Layer 12 of a small transformer language model trained on English Wikipedia (15 layers, counted from 0, width 128). Numbers have three digits each and are written without spaces.
A neuron's activation on a vector x is SiLU(gate . x) times (in . x), where the dot is the dot product.

Input weights of the MLP neurons that the questions are about. A number n stands for (n - 500) times 0.0011.
n4 gate: 481696379747526581466566722389608456493489534448614632553567748433451225534455328585437725693575464478679294360652339556627579550507507535456357455623406560556905292514599621626452570396542504466709411592619613726586589337427283197467458596392636356418449580228769440540309466489317489641530646392392390612601459492596623395441496507415549519469636559634611314458484615433588538403733
n7 gate: 531428577508392354764544727492508632519387508432684450450489473708431617738538425665402413395764611417562676522723232682385369445397383791323485561461573660538670378526426451363379605429547400273735683500435531454532587625676550767549342382294600515140452477646441585746569565252481554426583567370409458705679553590519425365671407466636477435675395711569484349570520492504355435378527
n27 gate: 602519795428534441359379611604716548689660477578559621289631553686376419677549444533563239348504588381492444348545383683701455488278489457608549523365523519470446571789638581396478548276542515662553590519520542477469785515573418577504473292736822330522464683735471473790612609393772477466593342346582492326543507584474585493548634537411458669362710596758508420527440633358581602496564
n32 gate: 755314657459577454496428529727712514536574347504594431529431511428296685456641285386686421430416433414526314514543467241638420478711382369468288587504362670362496525448500507638320404541426397460600511296331449493553346425448594459587773381329313672356482577368625416525525722434493728515561518560518559223761364482357425453478396504371555424552675471670604673394488773558481467406354
n46 gate: 391418703595478747569728553536421507628397450457497507522565269682421507413529402518536548606608559486635478524550659507349359500468521611358616453481417486687479611258342567076496631704522485601599461467386609359715642287489529541571429282529369702393660617347610489440590601544434507643468655493432584708646564405368518463468504472411963565537366645471412471504469660457289678457612
n60 gate: 380550538611503686462680345507446819419365398463588780538490623739497604428575506450591595483602441446645766235675500554460425633541463462574442561570408470527510544562462811542419480388424459661506398386615397425653624584486646287601623483418527503480756476483454634527398480486559521455500583584622407430394423386681510373649372503765630500555250667483493459579525349571552633639619
n75 gate: 507461543518539535421526570444553451507341692429675529350507636669321475307589423388433541565554369429496593408567550500424507511432574639402550642548033518578727319675653560515792524423475622414621535594617461213649286338551532350472669544532525651465552439306490658264447582384478471416598517328433425665496542504486577268458554353489564571507346651337507745558353637454390457624286
n90 gate: 579434385688639535816434566516465325286568342555536607524622583520377544373649556527364402744603546516580429754516172453642258386425574536570579705423437465551187508201568547456430666208540468738548500588800528508393286488641657658617581565650417597281515436472338397612539445708556436492500715492374508382615430500290528364230512446764662642456345372528625548468542589217557496516377
n107 gate: 622649522650396489448599427445500529533451401463589637371427441719496545204684365543518523709338457792380456454423618547593363602500554561395422272375515408529457654546492783489424345598470437567493647361500559685446475289609603644248705443349352540778418433441377422504283419586590593380751500383790638234535594579435474466496496580663389482594471772665662601667418351555515604375500
n122 gate: 705428522481838404433511486677457291615633376388611526577384485348683467460409599651816391485628606399652566461847442384645595354369468436388496591489416471431377355437452701366576421305663702643497435311423507368412435450548416493391353620715533712406518474529437467457511661596675467533399514665667522406371460489475567507616337586216485551400475557489444448353488295718751570296537
n130 gate: 456320486641548497757605396487627547507479426577706615334379602621408510510507582497657549545463382540373415529547497389438364184196457225493469632416595581544536480438752394434527533622541316364609658562646412544518373573531412545591476479699510660433480479289552534510487598531262462431410579455386435556708540483347469557634689620667524412507490613318452387380672637790372497473503
n148 gate: 405534417510589583538448469403541270646497516603620440484516475472427468484541541522631314570674656253337500473631500412439494494440584390397662557474367578368311403706613410442553627613593484586712575452620573389596475425561538633635471616327602472503567314554551487448437437308526551542578598413597296623273497227740429353484555696590456459680546450481362503494413559598438506431358
n149 gate: 693750709531589346496456580568728383769781465336656747508393427660608543442370572628246512407573254458481689515424496527657531559696406571455423377492754752412530737504382270669492334575582353600518500610403291550448413257673508346717540563454527519271541749554540438504389546598563492500610807472596674437340655379727579464450523659447589623559583481527406488395581561569441322408527
n161 gate: 412477665492458440504370590368673601331539413436563534424553534704698508630398496433444602562195674353728774533380549621348504703538425484451760466222367432401496375584745493722462601293531504519493322326717519588297575252803386434708527473477439526526346731485493431615435660635496569791384433523530768508587406531560754429745430657522519542547351429678391412554480320424535408523515
n172 gate: 568455464284621347550533500630493364315453550528572568276507472416653453543571530368514544242606517605374614640700397532683375398323650686738429489602447528440298430517449343591339479485367532632279451641590364543329367703562486311584496518585554361588606723561575579303564351410554719330573541449451661504629486327594453404461522510430536713756326406482511514704568706489475536235486
n174 gate: 408488339587398346590426462626600570635328500579533631259639343494607358291633558494287457278402457409398559577383307559552372445441398689491521375595544417556382524366488620458541503543479581426581388421703431348447412640585479366403512318500440564612474368590523608538497616515376536488444405537447542451478503325564372536562551456702592515612352480568479515458604611503561482394432
n197 gate: 601371473735554497500476576613636457444558527607469480564503540620376476716704582378480622466507474719367460468603665370627369531527648514530385631517493497416438563526373658421444428366578798594484657520415311429623388649582443514394517424621486523510438486395452476569436614619620466575672215507520612559374279288520483544547459411622780295541605602717548412154482583349448433651443
n208 gate: 441504640441511554355492525449558597598530833624608408438296632583342451471409569684478587318438326540752489257688438413525368553343547413565312478508562460654450576577567550616547611462437338555611281630284485261446338486362504391435587568431426334616539678566605526346390537496504589366294350579158478594378583809666459418674459698258397712422443637496507511644504655485399507675533
n221 gate: 594573342599563508322557624682353678477393567481478484649422504578563340598442548415569391464355367415552575534887567368607539254523496464531516437617645535613504702643384454200450274303162417614685348827277358701574485531544340600539685404606535454539511365516515567588508551409388579660577408512667591250325296369658488657395301581573488308592627496761652635575384685520705535402775
n232 gate: 307646597545552587444546683551568398554315558350573586390497455480534437310449526628446596719380570531291583444592579629567397334630581461395479486429620497630397289342567659426483382493615638403435544563598569434529578260461623757520422257569607460394520622427228715453425497702538382381300550472316497518275571476734750494524765426412503376626332615490539476559609476483472535517627
n245 gate: 539624482489366486422515604552687328459681346306429430402538500375535379528636543469600815596546371618500567406393272476497444604378665518479366423306427503675568535547471476600396486655553334433401691564648493433548438717732563468458680443542423689538784507366440514650315676781450642350528418360528482579813452703410443546399297765321532465550469589563625564595463431472586521444493
n255 gate: 449447439390561454576496544487369493467352510554707527582338632356480351558449443603406539538537365339572568601540398429441299368239557552537476368528486399517461682380382233431564553528469425551631564324425408353613343634417476382318472542426667530510572411452523432474794466638476425528570665663426551319408670490560674396598379437617408327348483700649282387534532654466350374426854
n271 gate: 453613522372489500220690720390703372415270651536660377266511590450504584504532321415440385420637392443617450503447439678510482522597475493635594518478723439321462439679533366478621303515467366623527468449640587373421649418651643330874630511525460776243507536554414609630640489453665482599422430456400627555541351438443618497693496634482659432551348542421350562515470599629286511511792
n288 gate: 500397589452490290337552400600547509432318478594628468506309715537614400456400583435630256586509521444535532273481566556613310490456478581652478459549664431170591513497455608474357515400426433418470538381497402342559528565468572397403432403431341379469479494497578452611384475596539500452385448610412589341706429490463510350625317630512690563651435447443404487351450447352684582371753
n297 gate: 423658512605339481342413658413613556387388408413609477198318255651588562331454582414444697423496652428593695504545519629574588406572418202715358523386531534622452436368621586629425239586500331469615435248504577093612530274434508598496500465454611676572526794469058508344355534411504681512534321527470419469536496403609363433583566526628389492620575493675379539546318605496449293607381
n313 gate: 581323250518483508342398394675563426377312624592535637631457546457369530413405497673392680629622688503521535650431486595514439583477531693360716702387520281584601549550550560379549622432418588468407509444500445436376537569562477447440437411422477546457489409401542278401457544526456415577503342663388363586356537365574467557457529426546485402559534528615465494444558392442512494445564
n315 gate: 555494409460644551536274330571609654526602406371734588695661714539549652383248403436455554418364450545507539484381643490724435477432401470641399529373552626257525455519507455470442659483563516630469416510497262523636590462606361603680537444587680580362585464543320425446539523457474405642551595447445670360686369550391620503748460510481405396619513548481702618412459362513513683484493
n317 gate: 524473428315408628701471723524347320402488536331603393456741183590683629448607459492438361191325319649524627405806421414300552484429609561781392544733472362460699469645654664451214659533629544329609638601408384468550543351472445654402602626722484473520358456664492556272484436777419352548461709565461552508401523496437634426583303726496667365670333527658456376544525566504809412591492
n4 in: 624600489591519647637317537244656393422645481612524485601526369563474435391608447342544605591598511559489451320641313474460210257481257654474670436519421359395428608388546614730578518365489617572557373683453621564465548689477407285571539362534447522444554538255701443566545444568248352565415478519414398357410430374478823151563389518386684684256467618586661398572345493549596639351782
n7 in: 451652811641409765164660671742358481578538451410434341511481376705462727492511525552426399687745610481656474377679508556434432570331433554351473410485410463406584373334373504608470662523466584288746620500695561265717578552469489562537081515293443559310536481576511682595342341454389580715522390504388534574617544416522488433433431533600644485588615359609439367641328370440353368511519
n27 in: 454603610589699529470570305384458372711283521542356690559483647421391496416496693471562461385689504591640609581678756533317483276559314474483665462444408400345305317544127442393662623690304335441361567180540496116610434504483550595662465354366580158537455457559660487557429555470397449150380455651408386440391339359608612652629756186306479362402545694496423386403793653375707483638458
n32 in: 434272577589629281504527370569467634533515416558483375750715643384507627651606297331543610470445596616392559507602471736397504624544514421344578628462471343412383398384466504519225504677504522714524314410581327305492590514605456613442621414548533460613433411308440574461782463634530507597673389474256415357466262522533579606402698561616500518657428655591870359282504753442410471654522
n46 in: 618486450460496590493478507697338514342207539553480600664592561317789652586535407381461581356596514532565393551416383451593375518582507679363464514551703624447644306312500420802560629387587475764369518511215425400318430714656582533567632438511468563366376583375350593559493322417504680529584687453670565614337577377437478530408424363402371564275392675475598604540704356557456686418496
n60 in: 504416532342400406432467454426391353433543425208507721543249710641386362457560617406587610572486500416370724367388500257490386511433441478644339553471504401645407408609496423511658510577457529525591461655863464418648643325794624354261683475472379367514761367561585543510411699381511464587465379609482332580463479601451413592482370350409414440475611559313467482586602521358518218401614
n75 in: 412550415656541650559481533587391637356485262507338489632398456587507455445573637446637500348646500529259460532601544547365551695515597440345629277489383736781528460303481205418731507511392614309545482280674334724504691511788376466467541500325566518435489459537503485422657452370589515478468322440616662346192435623334357459446507324529570284399611417693597382415450594598380537303460
n90 in: 415608349701484642434370456404508628604594294568489642605347338512472356528564564703468626598480229644340427523588795424300695537399484650484675476521488536435602741628409226579716326733488508403443480302427484724487767572467895152336629454480415365624563361190724492382387419447426570512444662342544541346361400599520380568620615592249541561368552512552500402610354444786512724496670
n107 in: 426615599550536583557588444521420705368493549409595461344482443517164406429563232240545412446472377563668578263514458434582557743419493478650393602511387332257469514476590552493263490569299404571393799439422507500470622580489500648504405529419536448570507496514362564555366369357594368532542414525595386333427740496545438559707683705590387564507694635380540421479627371630199443521727
n122 in: 587332587422517523503503421573374434563571500331688587533304644553694442527533550516493410500360445246459493516477487407386550531527572651286493353424663672440506550391401421452629693599324463453573437548595487312654530533353397633361184582610665464454326486651567483487314376442381382571411490500457702373608714480553712447477378286438557577466281467364429648625390470433486510234503
n130 in: 257330613639574476479383399556503399226379514486627292570542289434496353436381599341514667429609698493457320453441349660380352576430562475507567742370416594683544535321651486561486634384536443574580507461459436525526469573511454493458323345563592303622602603493725578589430391596493536446316582543577348525456413783479587582629579801569330264307659693514443415450578406493659712451535
n148 in: 412615467566484551619362436490648628478695454542587376415474487539608274507406421558583466665624582484658699450391360461411673249581401450474556438547464620464491720709444516437484490607649562490512474308538471598384574365673558517623490497442549701606440480510528415332432458444580497517676560613429451493355599675385286421487497314276454334623506577717513562526652638769407340455301
n149 in: 366727593517459480431475408643520544470566524412446355428404634605569434555654465668409567340459413551288407579537596449577576514640672588561459682641702371545623296470444446651480577518625427510545469563775421617256260520241544363592645430308666493452404573566398472410363386437451531444422356475435289715618551667554504481221441372736297342657433631421395549417507429486454421449679
n161 in: 500511438406523462676480405550393424549657658424600585496581342683720358469538373701614659609299384134633469478321473660444899627411500433565585458492242389419522416489728420551599481595461535585631136551626500527492530637626304302729540472365554610416597484461533655583473496492641601637424492654607628595284515637580413500565449477303395743367390534527437122251496257392472616588589
n172 in: 486442482617658391380533559469593442455408601334407566517406375517650514510569585483383417669566470600680685493590646586578308385399500579682388434342636545424497725737532490685311473593599307304418465659658598129424380517717562386524475425517472435438463641507480577402566612595528651390785578618368542457522469461576471494372539620455378451624538647455436507588544414587421717889304
n174 in: 394477716396636468467579598559608536383389467412512371371267427441454480381309354273555555523669673333400258395467500327423563578540500544594430500704424536421366625716581503426497542571681550573491691507622603420528620627416628544523534500638377630402462554676355417146342679587692570480565465598664510398473526450523578586539537763559437474507617403461544650497458487474639570582404
n197 in: 547516413513500529446359431454516389402480477631693600626411583621606260583421578601477442550563497592524623500536864434806463663483464558559577480473530355414474428494510477470631720446577497320710628604245537393538477650656586266464568483487777454342404611493557346439394630278635721429520581401434423616500526652618643463625604614565417325564396536493632540487300444507405467543467
n208 in: 439508534589508303334460530538508462485570192394373477592390485640492469431455468399526669388496570387396462540496683783204439433458717480196481755535530451409592402463496388547526560406287385424406477818737439546619470350539432465625512633675619623247460477542504607236496710326504531504612745582337596265397744663793602419443736609459534523337571388530275323627488492557707435508519
n221 in: 451448743450705544496461623522354429608347813328507545406451372526757339451519588552511609443575463556431228453545545451485489426398552438340640609422590444624551684424415444631396526229355709254486410657599132682425589511523203604433585512376557585679587424561536568551579303764523504561377371508575565655214389439686651574493373678786398624481496589320477542553376686485446401417700
n232 in: 485590634283488556446334383345621523590581211560412665657591576379447473423401561493432256473553382530720496533447321239419492410588485430523446367425424557344540557621438549648511720250566504492691720624359680462556361665477519410598606559245719373481467651834606711504264607384516558434477634383466604543639676686425121550542527444616588508442493522470628762358480639321801615462427
n245 in: 616441530406451322515438537485364321467545578286572608325567586345660246280792305482449754669381320419481727250302426397662526527507504519368545552607545725385471419518492270568368540569658496590426511606367448466395423430720641572419615481530380496555410549298543376612500552790621500508588402233230496745485518594353504452625644628504455574587398412519781387440689599481614646496597
n255 in: 454386550654298510496672646517761614455379518629448539567311500552437593454630361652510369439662476340386440328469370497438472297388448648691376279431637367591337367402547438468556514359525589281583706887455528433765417472601496514497554464556560476744531603397544525740468465475543507554517442309360599685449666521677742382374554417493592507453531441731457383571537760475529514549496
n271 in: 529539688540655535398485507383457458546438568678527597504321518628583562460647662482567400500425448294242266431472608525385360570482373552546482342637572304568510454503577239353553419518267431464659414482530442421526465295460589625788681397500471616560573405605466486269665450602507507518673395504336395589515705551567559376528631454624349504588401831454280420323355376296345211454719
n288 in: 444542202269414568553401376513568477565497605503494424411582546415592312517628559487351452540576308728533530582653500588551411558595484612438490437473605559546487474582490510877471390426644304646497392296434580464349588532513595568578737402701546513324541487371588540330441543563517623440438561503533546636428380644477412411585446607591712668664342662526648527530469299651655659418652
n297 in: 319504540420362430588403407450479731710507453486540543348572388471460327406672388337415627646511605500237345545521745664335580689403571456571406684341432532392587597732540397489198518408387689590619500474660500645293567717633583478396682518345406518311409500351521594359626504694588547375386465559518453307485358408489570352357350496454493558383581450432364799591385507457489627489782
n313 in: 533529381437639599274357293610630248471430539575291697500582457344595487582634494519432283440812630474453651384474434377513365783464526439526510369584369500408563419538467458433461481503477417431494425537503540467469626587554608359367379352510503381669449537424425275628624595440447523567471369507588441358480358693623564482689510481655454343573317532448406526738410435284510342477510
n315 in: 420391472752663362598607650520811480660269641346465458625730472562389620303648500629313368469669574357430431351544597507450549535497459670422351441461472527703600541497461520316466402663549389618389706535442635708460493446641218362613301405579688436633447409507431417382572465416380451693500574436452396525270527465442627574473651313483559472644449578493423591329482561366514635479555
n317 in: 365437470568571686526485341567600312308909429337465650369585298537650447343359496636529500538418366836409440478585511641177331607496449623489462616396500593619644515536519471794360547569447489691486585534618365553664478489580515523378700473519399129441623553432536707424697564674492462245526555148530398577508511576474519392574424629566594414306482427593416534504571563522745560481350

Each question shows a token from some text and the vector x that enters the MLP there. A number n stands for (n - 500) times 0.0094.

",": 426404483547540503691508333515501586592458603392504656590479619479450555538436607634754556463518533403418454640324550500640424446530445584432556408500503538278607365543540419425539371499460519516597465530491350401529452514682611505486409466596536480603515538571537560469530460605432601483586303540340549377459630553545533684526471404549274354461479332481377588620450578570449534583543
The three highest activations, in order: n255, n313, n4

" |": 404459492536457541536483391548508643550534559559432589464563525460473562359418582489737525507532457505471360605508413624501638445549566486406393334495465557250603449485552436491605315509638479578571534469494376433450527503549584350443485560364564457706493581593446492462445510633409567440486536551424483571378515558346696657495464514486645375454587549439408687581409478599568567678503
Which of these neurons fires most? n75

" Henry": 323531540388545650601290240483547593557429662499451594440714472540238458343391389469582431520527604493552496668435549529555560365666559396450515362514518536331608396523539418556613520566511408584369545649585530457597364420522529427450377456583549441519490604506468587454429573481480557553438474620496471420444724486546580704629393488592419463472483621437629459455430454576359468443505
The three highest activations, in order: n232, n315, n130

" Kon": 354665460506552505614502217473386571454529536467368562420490633457373498388244535527464476510573467466446561513541394624562573499610609586533442430438554418424607563499549551501509527541577540617407402507569442336477567562631637457257515432488381383320524545506605606442478506461442685449611501522387468460424704476368533704475356499441649441581478384584513495582590497593557484348352
The three highest activations, in order: n60, n172, n288

" graduated": 456320444584378576617434463440465532502529480547499584414550567382574487449465501484708579665601572516469461633712462706515464550583600399327430397479377483340512488468525602453572407492403487482575737636623613504516577502619497517265335406471537451399565552503561502490489548603596592549695554590472547357431545441544450624642349394450461288500445362507434418573467369494324589430451
Which two neurons fire most, strongest first? n7, n122

" explain": 479264490512421456673644429421488498325511666589473621541571489418475538469503444387659592531520531399534343551519536486550609499573614441494406449534547511274575392439385462382710445406542602518699613521443496430555470572750543394338495525551463451451568556528537536354569647583524516545647456582384379557339562363438413627667458381598440280479481500613480468535546497557504521483534
Which of these neurons fires most? n197

" He": 435435534512473620587527470474427500469465551532400485546737563457418633475448563463618365535631388399612385617435349534550406520610500450368430439518454549237559478518508406557487394427608555502388438332542382434372573574716404507376482531602572515429547532572392466598470408639457788558448557458485437361380485534572572607564470440459534356572420447385607457490345405658456482552370
Which of these neurons fires most? n32

" recording": 383269469569527453520702475472425608593546482620306446430591434546556535412403419596581494359548467425458535566529436579479509498631481302369534583569463450166547552346430453419582578468512528441517473600577616332492472437654547504323494535467496512446668556459497521479539589542422514587631410588441500559525577341480590551635475461643570514454577467454353470558391560529404628459518
Which neuron fires most, and how strongly? n7, at about 1.2

"?": 605475552554321526522575284476527559456451549530537644486589594394356597380444571582719381544525483569405394500463458610513521476653624364389477437519492496225589469493504446459559397489545669552433540529597530391520554399747664482448439457558406431553447633650495585489427507576445636546552382534397496582447629525538523644472535520583469273456446382577470517548381447571557448482585
Which two neurons fire most, strongest first? n232, n313

" Aviation": 355472528600515622543458292423535567539574611556414420547532589447486437411367597457726351557541475557513479655462480612483464458569524485568540491502470425224598395432618439483631439495544460415315535574605606464537648531552592530355547514489456400417466541576518623456427554440446555380481476579280495496446601440502560655564415503471756546517599362494517499603450452571540611312555
Which neuron fires most, and how strongly? n288, at about 3.2

" federal": 333438457510579553579588407484424492596661644499398538477595430427451441578476427423712468465804594479467344636480454630523545494612481380560511493456429475205474490578559439368540324534518474568362413534507490441531663555549506452345404480592552352460407642480528555402414437421488539478495568497542418582563544373578615609676454521460613410459531428419504557614492595529541588385430
Which of these neurons fires most? n27

".": 490351465594509531456490410403498510572389613523505662543557621487360535355471521614726439503547571568553420608499367590458516506584574441446414425487448340248486433449595355500454278470625541611672515472552460411417449490777608482456533467499541442495561470548559551500444570592506729596559461563471372555412616537417522587588547401531594333493578494381467620524422382662534554539609
The three highest activations, in order: n271, n60, n313

"3": 327534435544481425466666447541441582557447505578363515522573513533473555528485641601667470492708436459361377533399502712541387415533660400433297342467479612277566555476555433517448517450571491617421412517612463404621548461579625455564540568611529461617555656612506503334465475537475380533470421532461612653518713573329578527587486410488575313493567649387405631600421444540455398462605
Which of these neurons fires most? n271

"4": 335550618542427527508451485417325671529526565603418601557664469425301617537411677571562595524494522524484463582342593554569468546494602426524326377708539662375515529486635480454554417542583474491336523485634478457490446618609533517659379582713265405593448497485536535402590416522377497645464501368606512601398507595541679503529405351512371596466534543449438673440441599467467560377638
Which neuron fires most, and how strongly? n315, at about 0.78

"r": 334412506470665589550641320372591506329524474564533474512468680528407467633463739437590492571533520418322527502377520628593526431492502536613537525456531740342516455527588506448550379541530425604427545427484483273548692427581626551331510354518459465567355582471536587446458642482404495449524601452383503554454594425518531546635427593401503458588531528459517569412372633682491626306540
Which of these neurons fires most? n130

" pioneer": 279348351484555574571625473447476532471571633504238462452539480602514559590314576535668488477527662515416523559508497537532533429465649551546510539558465565185544439359528419441518368391434483519404535581531646498511425385570495471310599561538505388411615546572451621424491490524491563492496515469470442524554582438494481619716407535572576439579588574366456437534338498421645588384494
Which neuron fires most, and how strongly? n317, at about 1.2

"s": 554403585558468477633515241491458559456427625542416548454606536504387450478396667454539479480384577484488418579429387601495515570660467482478475470449580574151568487436523478496611430522576583530472523576537466439411611543643662593367428496552467495523494619628538628507447582531405538432627427552377492541410650473479532532642501491532524334476515381511474515570371427675426522339588
Which two neurons fire most, strongest first? n174, n130

"2": 346584507619544567503552456473345645471626482614461674561549469414348538500362559507561505479643537525589270613366493579488399412443551449474429375473587601302491418512549318455677274548690518500324465493539529438522510508590608507469545548623402412557480624542399514457617442657449575539527512459416492531361568647475657547588414401608586454452502396443484503545441561397490707351738
The three highest activations, in order: n255, n90, n271

"6": 373617475497589416322612465479411548673555536598387670509597416494359539393430545562538475561661479610337448426368464742495387378414600407385479310528459624373574527481478487585534595521566500567470536397489416348567511518504516451542525588567580437708534627510434449423525561523494436530557381472377553545430580652353601573581325422436549364421562635332367571523283331509401601357577
Which neuron fires most, and how strongly? n315, at about 1.2

"cell": 478382466551582538479565173324511568517541715521427483526483409386525479467311577496626510369468385388424365598374476678434539492468554428606394496430379573365568404473559478387524525415531376514448455589487477469582680610595590488440445233553504531578489626508551556373463449514480495392622406670460532686318414419459535544644458385478548384571593488460614338485415444457417532454454
Which neuron fires most, and how strongly? n130, at about 1

"ka": 454650495563461439602554065401326505563534609402409509537468521512369459482356572577476476439442536538411493573477361606562515556407520506464466551432431661408660469394541482537622513532411388461317458437449439411444527436581678499306525474441358532388481590439519519492522574417427598468493563468322519356463586428412536616547469402472517406554517464501637492631479282545489513356605
Which neuron fires most, and how strongly? n107, at about 1

" Anti": 495549565585512612616477293441448536518476642524344566528641580415421385551453642479573412556760423451346503519457410629584467339682493493614498589449571545358577474483554405405488244473616453334305564540591618463589612501590516475253438520533510419422469615464424430513523566370507651413589503547449485592489661513436434614572454642500629423487646384576498516573545563638478496367439
Which of these neurons fires most? n148

" a": 459460543459475541464477508403570499518609602554426654393579490618455422543463459462676484498713454521456423639554424579571515522475418554441486487471411468243430443472506318490456286347689490426517497433534444408547338498515512574369589441536642378419521492592581643597443491538555509597597528515443630518419673481470477627630331168508467484495514406641432447517390474405550592356462
Which neuron fires most, and how strongly? n27, at about 3.7

" figures": 379403558554591514819545464479433652533522540507326620408574440539445522478462450578626525527637567478498407484462420586542629510606682589479500414553510478227523432425570370498475438493462567602611440557507524371419444460716529586384352431513532599411594572595526658539471511559436500536514467505434493522475698457464597573623428492542551348466537543454427525538202520508431684353514
Which of these neurons fires most? n7

" sponsor": 381281399383535583580481469426448545584588761517290445448431455500595474496449510349655511506483554410388445628480566554486504475578580524596440450608513545275588462391568384554536507429434488563392562660418642452505388336603505501416502530497424367445590552579599611409482591563500510563455558510508415595420534347490500652754394377484653523443540472444419387533449489396620730359666
The three highest activations, in order: n288, n317, n46

")": 355442573504422562573454365593378645583691570481446459482517582338523634512305660524568487534394513558514469643424453617541469515580596468409512265649577544300605463480579324396444386451509524446576517498503493310570490454612609476595381507540370470612501477524377454398461475680370554591491578598503579715479620538514701443476583425265614408419591553469475651533392551512508495495439
Which of these neurons fires most? n46

" State": 405360400511505657657473336490425544550582724421452540562617458467383490369358613384663455630652423494560367717477539544528566533520474499443475443459337532325456610495505608443440473496565499560310433554443413496555632474561547351405388607380606458597457571365458606520575445420530532458503704545380400706400439436411593680480516445420580386457605532446469598595496420593482548311488
Which neuron fires most, and how strongly? n46, at about 1.5

" was": 485430585475386687570515533492525460510537574485421578477554548415471563454526463434663536557507565464470370608529488511517594408614541530332559357494411448188601503470491512540510365460697542457660422474517253460513268533691502479299441434535575503445548581536497486531470526573535580602640401430441569371312544516550512644624330425459359461472536530462465413445399383529350584444416
Which two neurons fire most, strongest first? n122, n161

" the": 450512494443466612482471339451510517539576677489466620506567488509490527480463495387789557468645457523543439607466423482533544537553469556413517419438362428145533481433547441506484276403744490510598492437528468459572328600595486515566575477512569391442514604536518564543414546589526506587562484525445535495370633519500467642575400308560467518387539492515421434528457465497535560403455
Which two neurons fire most, strongest first? n161, n27

"===": 531492566567488664539601494447482616553321470492406616641480545470302500416415569547671359545609495628550458593658429572560402465497541426476507456559387365273641549430433448438620269448534475541522529588490505469402635614691713483483488577417415408630493568559441494500485483528442572687478542551419467488396661489493594669629395528495628366566465457504544484605414391548390586540470
The three highest activations, in order: n107, n313, n46

"0": 465477473604395427430639431570412570540519584683433650447492467537278446512514597639652450452566450386377393538344457610536385419512571491351491386545423560280574513371529362486564446502652463559447517503534553338467489596579525490453376567513449432670492625593465487351487577637455567516595393655235528563394549542505581600673375458555520311466526533480487581502399457592429563408630
Which of these neurons fires most? n255

" to": 451394530540461528628518541385439591513574676555369548537498593608529433490388535529672387531639551549414403584493448576638464468527523528449486497480466365156552528552495406526470375560577466438538480427556492400475618522612673575304450426580669428355634673577552575508527467563512503501662403528408488510386596458439499525600437467505501470518582457592478529597431479425489429699454
Which neuron fires most, and how strongly? n27, at about 2.8

" largely": 475509533537534527584502593442461530343449564511391487599587592485475482460463480419761558642591516464557399514406504481541498472696655425396443431552565534189623515438501390412580373571492470426655564400641396552550540330672474364410526565561741429445552618593440562392459381456460625471507582480466494576426522451498457437688486530518404537495466559509537508453328353517346630517465
Which of these neurons fires most? n75

"dic": 505487525482431633744584434478516437510628696572447318519517526451354517432323626553649598450544318427584508459498308588437480387382600367606498481487540702296539479463600610458484565456446554376422494412466642505563584648694661610391489482559519477502449550471516599380452615483474496509767646491501523460581555509437346474610565479557527421544444346442593307550376574580455509407443
Which neuron fires most, and how strongly? n148, at about 1.7

" singer": 398305498409571510619432369436445492591690724417334547376565384489563525577426474465568440605634474540473421550618444543520519431566535484432461516629510500192574397411591441534410480534530581420389463543601544411583406448635497527350437501559529395456616593574624665507460584569478638467467522547546572498426603400411515630628330428619605505483575396480396508557351506508577642418570
Which of these neurons fires most? n317

"1": 357605544626424565479544433466365602498632494647481671545588415417307526467359592503520463514589503511588282605402538569508420455539529474456446496474508587280523430558562316458725293534661500540334530529584564397503448499548532536525580521664335428566532590530371519495602339615434599511555587531411420559395550697396658525537413371571592510441531421434442541603420597390510630382630
Which two neurons fire most, strongest first? n90, n271

"\n": 617394412663565599552469498386485657536500585559355514477529384491363494598341615520626460646539519535485477529484425679623483468608575404370407420556515534373508548416591471461593224477574460591461477573503435403563552572696620512552518570514521430503551634713512481438380527581553769585570450627367361545516633485315648632656460561616716394544522512481553528526373405598499553590430
Which neuron fires most, and how strongly? n197, at about 1.8

" In": 488579536504604463532544305538346549381455571514337660523583511464340470315293399479585415589541362444418405593528423671543508281625565425571402394478614381386682550468522386578419438549589412607179352547456499405567556495583623398385441558457679440592508475442493540505458629525493577530706469555384360437472545503547441570532374439497574259535552519549474498542541536611469429398455
Which neuron fires most, and how strongly? n172, at about 0.94

"ez": 458382572403480512529376193536524609556579603436386463606412583468399493521475697535584715340395524399281457552333434600522385487537497582404549513445526625379600446436594481445595561432492567534519527525583513403478406524687640530390371401575499473455526547614617519384486362412405436488574525434202509428400607482498606542448541393404396283437560327416500499599467476580476527437528
Which of these neurons fires most? n130

"@": 533555438525446557568514213489413540502514669494495499412470534441385443410495398497630349436666410499478354622523391627557361433567624346457578292601567405365647566487547402476570337511590416581187391562488488450465507484451595496620540526464598442643475535562584514350379603432563514432564486595454434510497689511464608608667423344512411433470457466503500549569465500707447487570617
The three highest activations, in order: n271, n107, n7